Layer 3 of a small transformer language model trained on English Wikipedia (12 layers, counted from 0, width 128).
A neuron's activation on a vector x is GELU(weights . x + bias), where the dot is the dot product.
The model reads these tokens: "ate" " as" " one" " ent" "ity" " and" " m" "erg" "ed" " in" " " "197"

The vector x that enters this layer's MLP at each token. A number n stands for n times 0.055.
0 "ate": -6 -41 30 30 -2 -6 -47 -16 32 16 14 -3 22 -13 53 21 -23 -42 21 -15 7 37 65 -1 -1 -68 3 -8 23 2 7 -3 -24 -49 -50 -1 9 -24 -22 18 -12 -24 -2 -3 19 1 -12 -11 3 -4 17 -13 52 -25 -12 30 13 4 -18 -52 -2 15 -28 -12 -14 -5 -94 62 35 33 14 44 29 -19 -54 -12 6 -40 -34 33 -20 55 -7 6 -10 -5 21 31 -17 -23 -5 -2 20 7 -37 -8 24 37 -50 6 -34 -8 -30 3 40 23 -30 27 -23 -22 13 14 -11 39 -28 -25 19 -15 38 22 10 28 10 -45 8 40 45 7
1 " as": -12 -24 41 47 -8 21 -19 6 25 -46 27 11 -10 7 -3 29 30 1 18 -14 41 32 13 42 21 -22 37 11 -9 -42 31 5 -17 10 8 -27 4 -19 -12 -6 24 -35 10 -72 38 26 -1 10 13 2 71 -20 43 -59 42 18 -1 23 -36 -49 -24 17 -55 -29 -39 -2 -59 -11 11 10 10 5 41 -24 -7 62 29 -5 71 13 3 41 -1 -9 -4 -20 -21 -24 -6 18 32 13 -9 -30 1 -9 -5 11 -17 -39 -48 39 -71 26 -25 12 -3 12 -12 -23 -25 16 -26 -8 -22 11 -5 -6 18 -28 -19 7 -8 1 -49 3 23 -26
2 " one": -32 -18 13 41 39 37 7 -37 -1 -16 29 1 24 -7 18 23 -1 4 18 -30 -6 40 3 39 17 2 -5 -44 33 -57 14 -9 -16 -4 -5 -10 46 22 7 43 -15 0 1 -19 -34 -7 -27 -54 31 -19 15 -30 30 -45 -6 26 -1 20 -66 -41 -47 -16 -36 -12 -32 62 -53 -10 -10 35 68 -17 15 -6 -5 26 -15 -25 -13 -16 24 -25 -9 12 -1 5 7 40 23 -2 27 21 20 18 -31 30 -32 28 15 45 -58 -25 -74 21 21 12 -1 -15 63 -23 -20 -16 2 1 -8 33 -7 -27 18 -6 3 3 -16 13 -18 51 -14 -19
3 " ent": -54 10 14 16 -24 -2 -22 -49 8 -3 -32 15 -13 54 -46 20 -17 16 6 38 4 26 16 64 8 -37 1 -39 -23 -14 -45 -26 -31 10 -17 11 3 4 29 -10 38 -48 -7 0 -20 35 -6 -36 25 18 24 1 40 3 -13 8 35 21 -40 -19 -25 -3 -9 -19 21 6 -65 45 -40 -29 39 -5 -5 2 -58 23 9 36 -8 -7 28 13 30 17 16 -49 35 27 -11 14 -17 53 -1 -16 -12 21 -74 -17 -11 -9 9 -3 -32 8 -14 47 36 -14 -29 7 -5 -28 1 26 -14 -15 -1 -5 66 17 26 36 -25 7 11 33 -10 -46
4 "ity": -5 -38 14 41 -10 -27 -5 12 27 -40 -23 -43 1 12 11 31 5 -10 13 -22 23 63 35 -25 4 -72 -23 -29 33 -7 23 -34 -19 -9 -16 21 -2 29 -38 54 62 -14 29 -47 -3 28 -11 -53 52 -8 -2 -14 32 -10 5 20 -19 1 -46 -27 -43 -14 15 -51 -8 50 -49 73 26 10 11 18 30 -1 -6 -23 -25 -39 -31 -11 15 -27 -36 -7 37 -22 -23 5 -17 -12 4 -8 10 26 -21 18 12 -9 17 13 -40 24 -16 5 40 9 -31 -1 -14 32 1 34 5 69 19 -1 48 -9 -3 19 33 3 8 -12 -36 -32 20 -19
5 " and": -45 -12 9 -8 22 56 1 18 12 -5 -10 -21 18 13 -29 21 21 0 47 10 53 22 -11 26 8 -63 12 -16 44 -24 5 -23 -14 11 -36 -18 -29 -19 -2 -14 41 -38 -1 -75 13 2 61 -6 -9 -2 47 -16 14 -52 10 21 -6 16 -44 -2 -20 14 -56 -2 -31 50 -55 19 31 -7 -10 20 44 11 -14 46 4 -47 36 -18 -31 9 29 17 16 -11 -12 -24 -17 27 40 -1 2 -43 3 -33 31 4 -23 22 -34 55 -67 38 5 10 -16 -7 -28 -5 -12 1 -23 20 -26 -7 16 14 -13 -13 27 17 -4 4 -19 53 13 -38
6 " m": -20 27 13 45 -6 32 -18 -2 -13 48 -29 -52 3 21 -41 37 30 -11 10 -7 24 5 38 41 23 -88 29 -63 12 -45 -3 -27 19 0 34 20 -29 1 -29 24 49 -39 -8 -51 20 17 48 1 21 3 13 -52 -17 -58 3 25 -52 -32 -20 -23 -20 48 -20 -2 14 21 -59 1 -9 -14 7 5 -16 9 -5 0 50 21 8 -9 -5 -11 -45 -5 29 -7 23 13 7 24 -32 34 34 8 -18 -6 -14 3 9 -12 -28 12 -13 2 6 35 64 0 3 -27 -28 5 14 -22 28 -22 -10 14 34 -2 7 4 -10 10 -61 -3 13 -4
7 "erg": 11 8 -8 47 10 25 -30 11 13 -4 -37 -42 23 39 -12 8 26 14 18 -11 7 51 7 7 2 -37 -28 -71 0 -25 1 8 -20 -52 -16 11 12 6 -39 73 -8 -30 -30 -31 -35 10 -13 -40 17 19 24 41 21 18 -8 -3 -14 -39 14 -13 -9 34 7 -3 -28 -6 -43 28 60 -18 33 -11 -31 -3 -1 -29 7 8 13 41 -46 -34 6 48 -32 21 -22 11 42 0 -11 23 10 -4 -13 16 -12 -17 42 -9 -77 -23 26 20 5 -26 53 -4 -49 42 -68 7 -9 35 6 -7 14 13 56 -16 -14 4 0 -20 40 -8 21 -9
8 "ed": -43 -44 -4 18 2 -27 -18 8 1 1 -6 -18 -13 42 31 16 -9 28 24 29 43 29 43 5 -26 -91 76 -24 -14 0 14 49 -12 -73 -8 20 -14 -30 15 43 -44 -55 23 -48 -19 13 -22 -50 28 12 27 -11 17 -26 -9 0 22 -21 -12 -29 -22 18 -49 13 13 9 -40 12 83 19 29 18 -12 -23 -9 7 -21 -32 7 25 -17 33 26 60 -6 -22 21 25 7 32 7 -3 10 -21 -15 -3 -23 -11 24 13 -19 41 -13 -6 13 -7 -39 11 -30 33 -30 49 -23 17 0 -12 -21 -5 -7 -6 16 -21 27 -13 8 6 2 2
9 " in": -6 -8 30 12 -15 39 -15 -30 22 1 -10 -7 -8 11 -9 29 41 -12 35 1 38 -39 38 21 -2 -74 3 20 -30 -32 76 -3 -57 -25 7 -17 -20 -42 -34 64 41 -16 30 -40 27 7 47 -10 36 -10 37 -9 17 -67 14 25 12 6 -46 -66 -20 26 -5 -9 9 11 -49 25 -3 22 4 29 26 -3 25 40 55 -10 9 4 -12 -8 29 -12 17 -18 28 27 -5 20 3 13 2 -52 -9 -32 25 13 -37 5 -9 -10 -42 24 10 23 2 -2 -11 -41 -44 18 -38 20 -32 -31 -14 -1 -3 -16 -25 42 -15 -13 -16 15 8 -13
10 " ": -17 -39 3 66 7 9 -49 -1 3 -24 5 -7 54 53 -8 40 -2 -66 47 -34 -3 49 8 47 9 -79 46 -33 -19 -47 9 2 14 -50 19 -15 -2 8 7 54 41 -58 15 4 41 -21 7 -51 -5 20 11 -3 10 -27 10 -15 0 -14 -6 -40 -3 1 -13 -9 -2 2 -36 6 29 17 1 9 30 17 -39 16 25 -13 59 29 38 -15 -36 8 32 2 14 8 34 5 -5 7 -8 -24 7 22 -13 -45 31 29 -7 5 -19 29 20 0 36 -36 5 -23 -46 -13 13 0 -26 -45 -2 -18 -8 8 -5 23 -27 -4 3 2 -47 -26
11 "197": 32 -11 -1 37 -23 28 -73 -39 -4 -57 14 10 0 37 -11 41 8 3 21 6 6 15 59 26 -28 9 37 -19 30 -29 -10 25 -2 -40 3 -6 14 -27 5 -3 32 19 9 -31 -20 4 -16 -65 7 -5 61 20 9 -28 1 3 -33 -17 -65 -13 13 21 0 21 21 7 -20 -11 11 49 16 0 12 45 -52 -20 -5 -6 -14 68 -8 -29 -29 11 44 27 9 9 -19 17 13 14 -30 -38 26 -29 -29 -19 14 14 -4 27 -17 16 53 -7 -44 8 -57 -19 -13 37 16 6 0 -44 -36 -19 21 -11 -10 12 -46 24 -18 27 28 -10

Each question shows the input weights of one neuron of the MLP. A number n stands for n times 0.0031.

n14 (bias -0.037): 2 39 -21 17 14 -9 -14 -5 -29 21 -20 20 -30 41 32 16 10 18 16 -14 43 -15 20 3 40 -8 -20 -30 3 -19 -28 -28 -1 25 -27 -14 -12 9 -4 -7 -34 0 0 24 7 0 -26 21 -30 9 3 8 -25 -14 -17 -4 32 5 29 21 34 9 21 10 14 -4 12 19 2 -27 24 -13 18 -17 -22 17 -3 -10 -40 -3 -3 -27 -48 -3 8 -44 -30 16 -1 -18 37 21 6 13 -29 -10 35 -13 14 6 23 -9 -11 -3 -8 25 2 23 -19 44 2 -10 -27 9 -34 -13 20 -5 -5 12 -22 52 20 27 23 -11 -14 -2
On which token does it fire most, and how strongly? 3 " ent", at about 1.1

n34 (bias -0.053): -32 -29 -12 -28 27 0 50 26 -8 11 1 1 -5 31 7 -16 6 -33 -15 -23 -6 13 -32 20 24 -21 17 -5 -32 13 24 29 1 -1 -1 -5 11 -12 -29 -24 -25 13 25 23 16 10 0 -1 21 -3 25 -2 -28 20 -40 49 -12 -2 -8 -48 -6 18 20 6 34 -6 -7 12 14 -12 -45 -30 20 35 6 -21 -14 -20 -28 -13 0 30 -36 -5 -26 26 -10 0 8 -6 -15 -6 -1 -8 9 22 28 16 11 -7 1 -5 6 26 -11 12 9 20 6 -18 -4 -12 -40 17 24 -13 -41 12 19 -23 13 12 -13 -17 35 -3 34 42
On which token does it fire most? 0 "ate"

n385 (bias 0.007): 13 -37 -29 11 -28 -28 1 27 -17 2 -21 -16 -14 -12 -14 43 -16 -21 21 -25 0 9 -24 14 4 6 36 19 -1 1 -17 -34 22 -5 0 48 27 42 24 24 24 35 -21 19 -5 7 14 -10 -31 8 13 20 6 7 49 10 1 -29 -7 23 24 -20 19 6 46 -32 18 7 -8 -21 -18 -7 17 -30 -2 11 8 32 6 -20 8 17 -2 -15 -4 14 -26 36 -19 -8 -9 -7 15 12 32 -23 -25 23 -52 7 -14 35 31 9 -6 -33 -10 -48 -28 0 -9 -31 -18 -26 -17 -6 -24 11 -17 9 -8 2 2 41 -31 17 17 1
On which two tokens does it fire most, strongest first? 10 " ", 11 "197"

n174 (bias -0.029): -8 32 -34 11 5 18 4 -10 27 29 26 -23 41 19 -8 -3 1 7 2 22 23 -10 19 -39 -42 26 -11 -12 -4 3 12 0 16 16 10 -14 -8 -12 3 25 -6 5 -35 32 -7 11 -59 30 -11 -1 -18 -28 13 9 -34 27 -1 -25 -18 -30 0 28 -20 -10 12 -20 9 -9 -22 8 17 1 -14 -11 5 12 25 27 23 7 16 13 -4 -8 -18 3 -11 -26 25 19 -3 4 -6 -13 38 -17 24 -30 -14 -22 5 -12 4 -1 40 6 15 -11 -8 -4 13 -9 -25 -1 -2 19 -30 9 29 7 -20 -16 0 35 29 15 15 -17
On which token does it fire most? 7 "erg"

n368 (bias -0.002): 10 30 -5 -13 16 -33 2 -17 -2 2 18 10 14 21 16 4 -8 -1 -5 16 27 -16 5 -38 -9 28 10 -41 -1 37 -9 3 -19 44 -7 -29 -16 -15 15 17 -8 -19 12 -3 33 -53 -6 -3 -14 -16 -29 -23 -34 40 -40 22 -17 -14 13 -26 14 -7 34 -22 8 -23 -40 -35 4 4 -11 -28 3 -12 -32 10 -1 -11 -3 43 -3 -1 18 -36 8 14 -28 16 -3 17 38 3 26 -15 2 4 -2 14 0 7 -8 -13 40 3 -1 -9 -4 22 10 -18 -10 -5 -21 -3 -13 4 -5 -11 12 -6 39 0 37 37 -20 29 37 -19
On which token does it fire most? 0 "ate"

n333 (bias -0.015): 37 -9 -16 3 -11 -9 11 18 35 -22 -21 16 7 -14 13 -36 -24 6 -18 3 -12 8 -25 4 40 -57 -15 40 30 41 -20 26 -22 -10 5 28 23 0 -3 -32 -33 -19 53 -16 -13 32 15 4 -22 16 -32 -12 -47 0 -3 15 37 -5 3 2 -6 7 13 26 43 -34 -10 -9 3 -13 -7 18 43 39 -29 18 -3 -35 3 -15 -27 -24 -26 -1 23 -13 10 -22 8 4 -25 13 -18 11 -38 7 10 0 41 -16 16 2 -1 26 4 8 27 2 12 -10 -17 -4 -11 14 10 -32 11 -30 -22 -12 -27 24 3 -9 -5 -9 -4 -18
On which token does it fire most? 10 " "

n13 (bias -0.060): 4 1 33 -61 26 -3 34 -15 -36 34 -11 25 18 -6 20 -32 12 12 -6 -5 13 -33 3 16 -25 42 19 -7 -3 49 -17 -30 -14 61 49 -13 27 -2 -4 -18 26 7 -18 10 21 -15 -13 -21 21 -9 -42 -32 -31 -30 -26 -8 -8 -2 -45 42 -12 -9 -58 -29 25 13 23 4 31 45 2 34 10 -26 26 16 -2 -18 -26 -27 -19 14 -39 -12 14 -4 49 3 11 1 -16 -8 -24 -11 -20 58 -28 42 18 29 -13 -25 -12 6 -32 -12 29 -26 -1 -28 -31 40 -6 -18 3 -2 5 -17 34 -1 -13 -6 -14 15 6 -4 -1 12
On which token does it fire most, and how strongly? 2 " one", at about 1.8

n211 (bias -0.061): 5 -20 -53 -9 22 -34 1 0 12 -11 -24 -12 27 -13 -46 -2 -1 -26 29 -16 0 14 -24 -21 -19 -5 -23 -9 -50 24 1 15 54 34 21 6 5 -15 -5 13 -7 41 13 26 12 -3 12 26 -9 39 38 -8 -7 10 20 24 5 -42 28 26 -3 -10 -18 25 -35 -7 -14 12 -2 25 45 35 40 -7 10 26 -32 -14 -3 12 34 29 34 0 -21 9 33 -38 -44 8 12 5 10 15 -26 -3 -26 -3 -31 -38 31 -29 23 -12 45 20 7 -36 -10 10 -3 -34 -12 -14 18 7 37 -1 -24 2 12 15 1 42 -27 -48 -40 -22
On which token does it fire most? 10 " "

n318 (bias -0.053): 13 24 -30 -40 -4 -34 17 13 1 -2 -35 -10 23 -3 16 -41 -12 4 9 15 46 -26 -13 -12 -40 60 1 4 9 22 -5 3 6 20 -19 7 -17 33 34 15 -18 0 16 20 -23 -5 27 -15 20 4 -27 -31 -4 -13 35 -27 -19 37 16 13 3 2 1 -50 4 43 6 23 -17 -18 15 16 -6 7 -5 29 48 -15 -12 -43 -6 27 0 11 6 19 10 -4 23 -24 9 3 6 -28 18 28 5 32 29 22 -3 -3 -9 -3 -23 -27 39 -10 -30 -9 -33 -5 -4 10 27 2 -36 22 11 16 20 32 18 20 -49 8 26 -41
On which token does it fire most? 5 " and"

n94 (bias -0.069): -9 -36 -20 -5 -27 0 -17 14 11 -10 -27 5 29 24 -44 -25 8 1 31 -26 -40 6 14 -12 -22 27 -20 -26 -8 -7 -18 -19 -27 -7 52 -19 8 4 0 -14 21 22 0 5 3 16 13 -12 31 18 11 -12 0 52 2 11 -9 -2 -8 -2 -11 -17 -17 32 -11 21 24 13 -50 -12 -1 -27 9 13 -18 -23 -3 -9 3 27 -2 -2 12 21 25 -22 4 -58 -14 -9 -10 9 -1 18 -9 28 9 1 -1 -25 22 -7 -5 -18 0 11 32 18 -4 33 5 30 34 5 39 23 -14 3 -9 -4 -18 -22 -24 -1 -5 1 8 -22
On which token does it fire most? 3 " ent"

n83 (bias -0.038): -34 13 7 14 -13 -8 14 28 2 -5 8 28 -2 0 18 -9 -16 -5 -22 -8 -3 -9 9 13 10 -11 21 45 -6 19 13 -39 7 -10 17 16 -11 11 -52 -23 40 18 -16 -9 -13 -9 -14 -13 -9 -18 9 19 43 22 -24 37 -23 -16 47 -9 9 -17 4 30 -25 24 -25 10 3 6 -18 22 8 -4 3 25 7 24 -4 -21 1 0 1 28 32 -2 24 -31 23 -1 -14 20 -20 -30 -39 -16 -34 41 10 2 9 11 -23 39 -14 -44 -3 -26 -23 18 6 -24 11 -10 -25 1 28 -9 -11 -10 -35 0 0 -3 9 11 -6 20
On which token does it fire most? 1 " as"

n470 (bias -0.059): 21 -22 31 -20 -40 48 -13 24 19 41 44 9 5 3 11 13 -9 -7 -6 -19 23 -8 -13 -35 35 -12 14 -2 -14 7 -11 -13 -4 9 -29 -13 -4 3 30 -6 -4 46 -11 0 7 -28 -23 7 -9 19 37 1 -27 -23 4 3 22 -29 -35 -26 6 -3 -1 16 44 3 14 7 0 21 -17 -18 -7 -7 5 -27 14 -12 24 51 -15 1 -12 -31 23 10 9 3 -11 -22 -14 -16 5 -15 9 -7 -5 39 21 -26 25 11 29 -16 -15 -19 -43 -12 -16 -3 31 5 -8 5 -33 19 11 -20 2 48 30 -26 -21 11 -26 -5 21 26
On which two tokens does it fire most, strongest first? 11 "197", 0 "ate"

n230 (bias -0.059): 55 -20 -21 11 -5 -41 6 19 3 -28 -1 12 -25 -23 -3 10 6 16 20 15 -3 -3 32 28 37 34 -19 21 -14 -11 -23 28 -35 17 -4 -17 2 8 25 -20 4 -23 16 17 2 -14 3 -9 -9 -30 -20 27 2 -16 11 2 -27 5 22 -2 -2 30 38 -16 14 63 8 19 13 -20 -35 -61 8 38 28 -34 -30 -2 8 7 12 12 21 32 -5 12 5 23 14 -10 -10 -18 -14 -22 21 2 31 -22 -18 -1 19 -52 -31 23 2 14 7 22 -26 6 -12 -14 -17 13 1 -19 -15 -1 23 -78 -1 -28 20 -35 3 16 -4 10
On which token does it fire most? 11 "197"

n475 (bias -0.058): 2 -17 10 -12 19 16 20 28 -33 10 -9 14 -32 -9 -23 10 0 11 33 -8 9 14 -13 -49 20 1 -14 -25 -23 -1 10 -2 -18 58 -14 11 6 -36 -33 -32 43 25 27 44 5 -27 3 -19 13 31 7 11 -18 18 18 22 -9 -23 -26 8 32 -7 -17 18 30 7 10 -9 5 -3 20 3 4 -36 -15 13 3 -40 59 24 -17 -19 -10 17 -41 -5 14 -36 -4 -14 22 -16 10 -9 11 21 4 9 -6 -4 -55 12 10 10 -27 -5 30 26 11 -17 10 -24 13 14 10 29 2 2 -13 14 8 29 -23 -1 -8 45 -28 -32
On which token does it fire most? 5 " and"

n45 (bias -0.018): -9 -9 8 4 -41 4 -2 -1 44 14 -2 -7 -3 -2 58 21 -2 -1 -21 -13 13 -16 -43 -22 28 25 1 -3 15 20 -12 0 35 28 -10 1 3 -29 2 -5 -19 19 26 8 -35 -34 -14 -17 -6 19 12 -21 -5 -6 -12 -13 16 -40 19 -30 21 12 21 -24 37 -37 0 -29 0 -43 5 18 15 4 -44 48 7 17 14 6 -41 54 0 -5 4 -15 30 9 12 -13 -3 -10 4 -10 14 18 1 -19 20 3 -15 -2 -5 16 8 -25 -40 -21 -24 -13 50 -1 -21 22 -13 -35 -5 12 21 -22 20 4 -43 0 -4 -8 -14 0
On which token does it fire most? 0 "ate"

n492 (bias -0.021): 9 59 23 -5 16 -29 15 10 -13 7 -6 15 -2 -11 -6 -24 -2 -23 25 17 -13 2 22 -5 -1 1 -43 22 -1 7 12 1 -13 19 29 3 6 -19 -27 0 22 -13 12 28 20 17 -22 -13 -33 -20 20 14 -14 -3 -26 -31 18 -43 5 -13 1 29 12 23 19 6 -21 -4 15 -1 23 -5 23 5 2 -4 -22 -7 24 32 23 27 -36 -5 -15 26 16 20 -8 7 11 2 4 -13 16 -1 -23 -18 14 2 -18 0 -36 -16 34 7 6 -13 -18 -25 23 -46 -15 3 16 27 -19 -15 9 -11 -8 5 -23 11 25 11 10 -5
On which token does it fire most, and how strongly? 11 "197", at about 0.98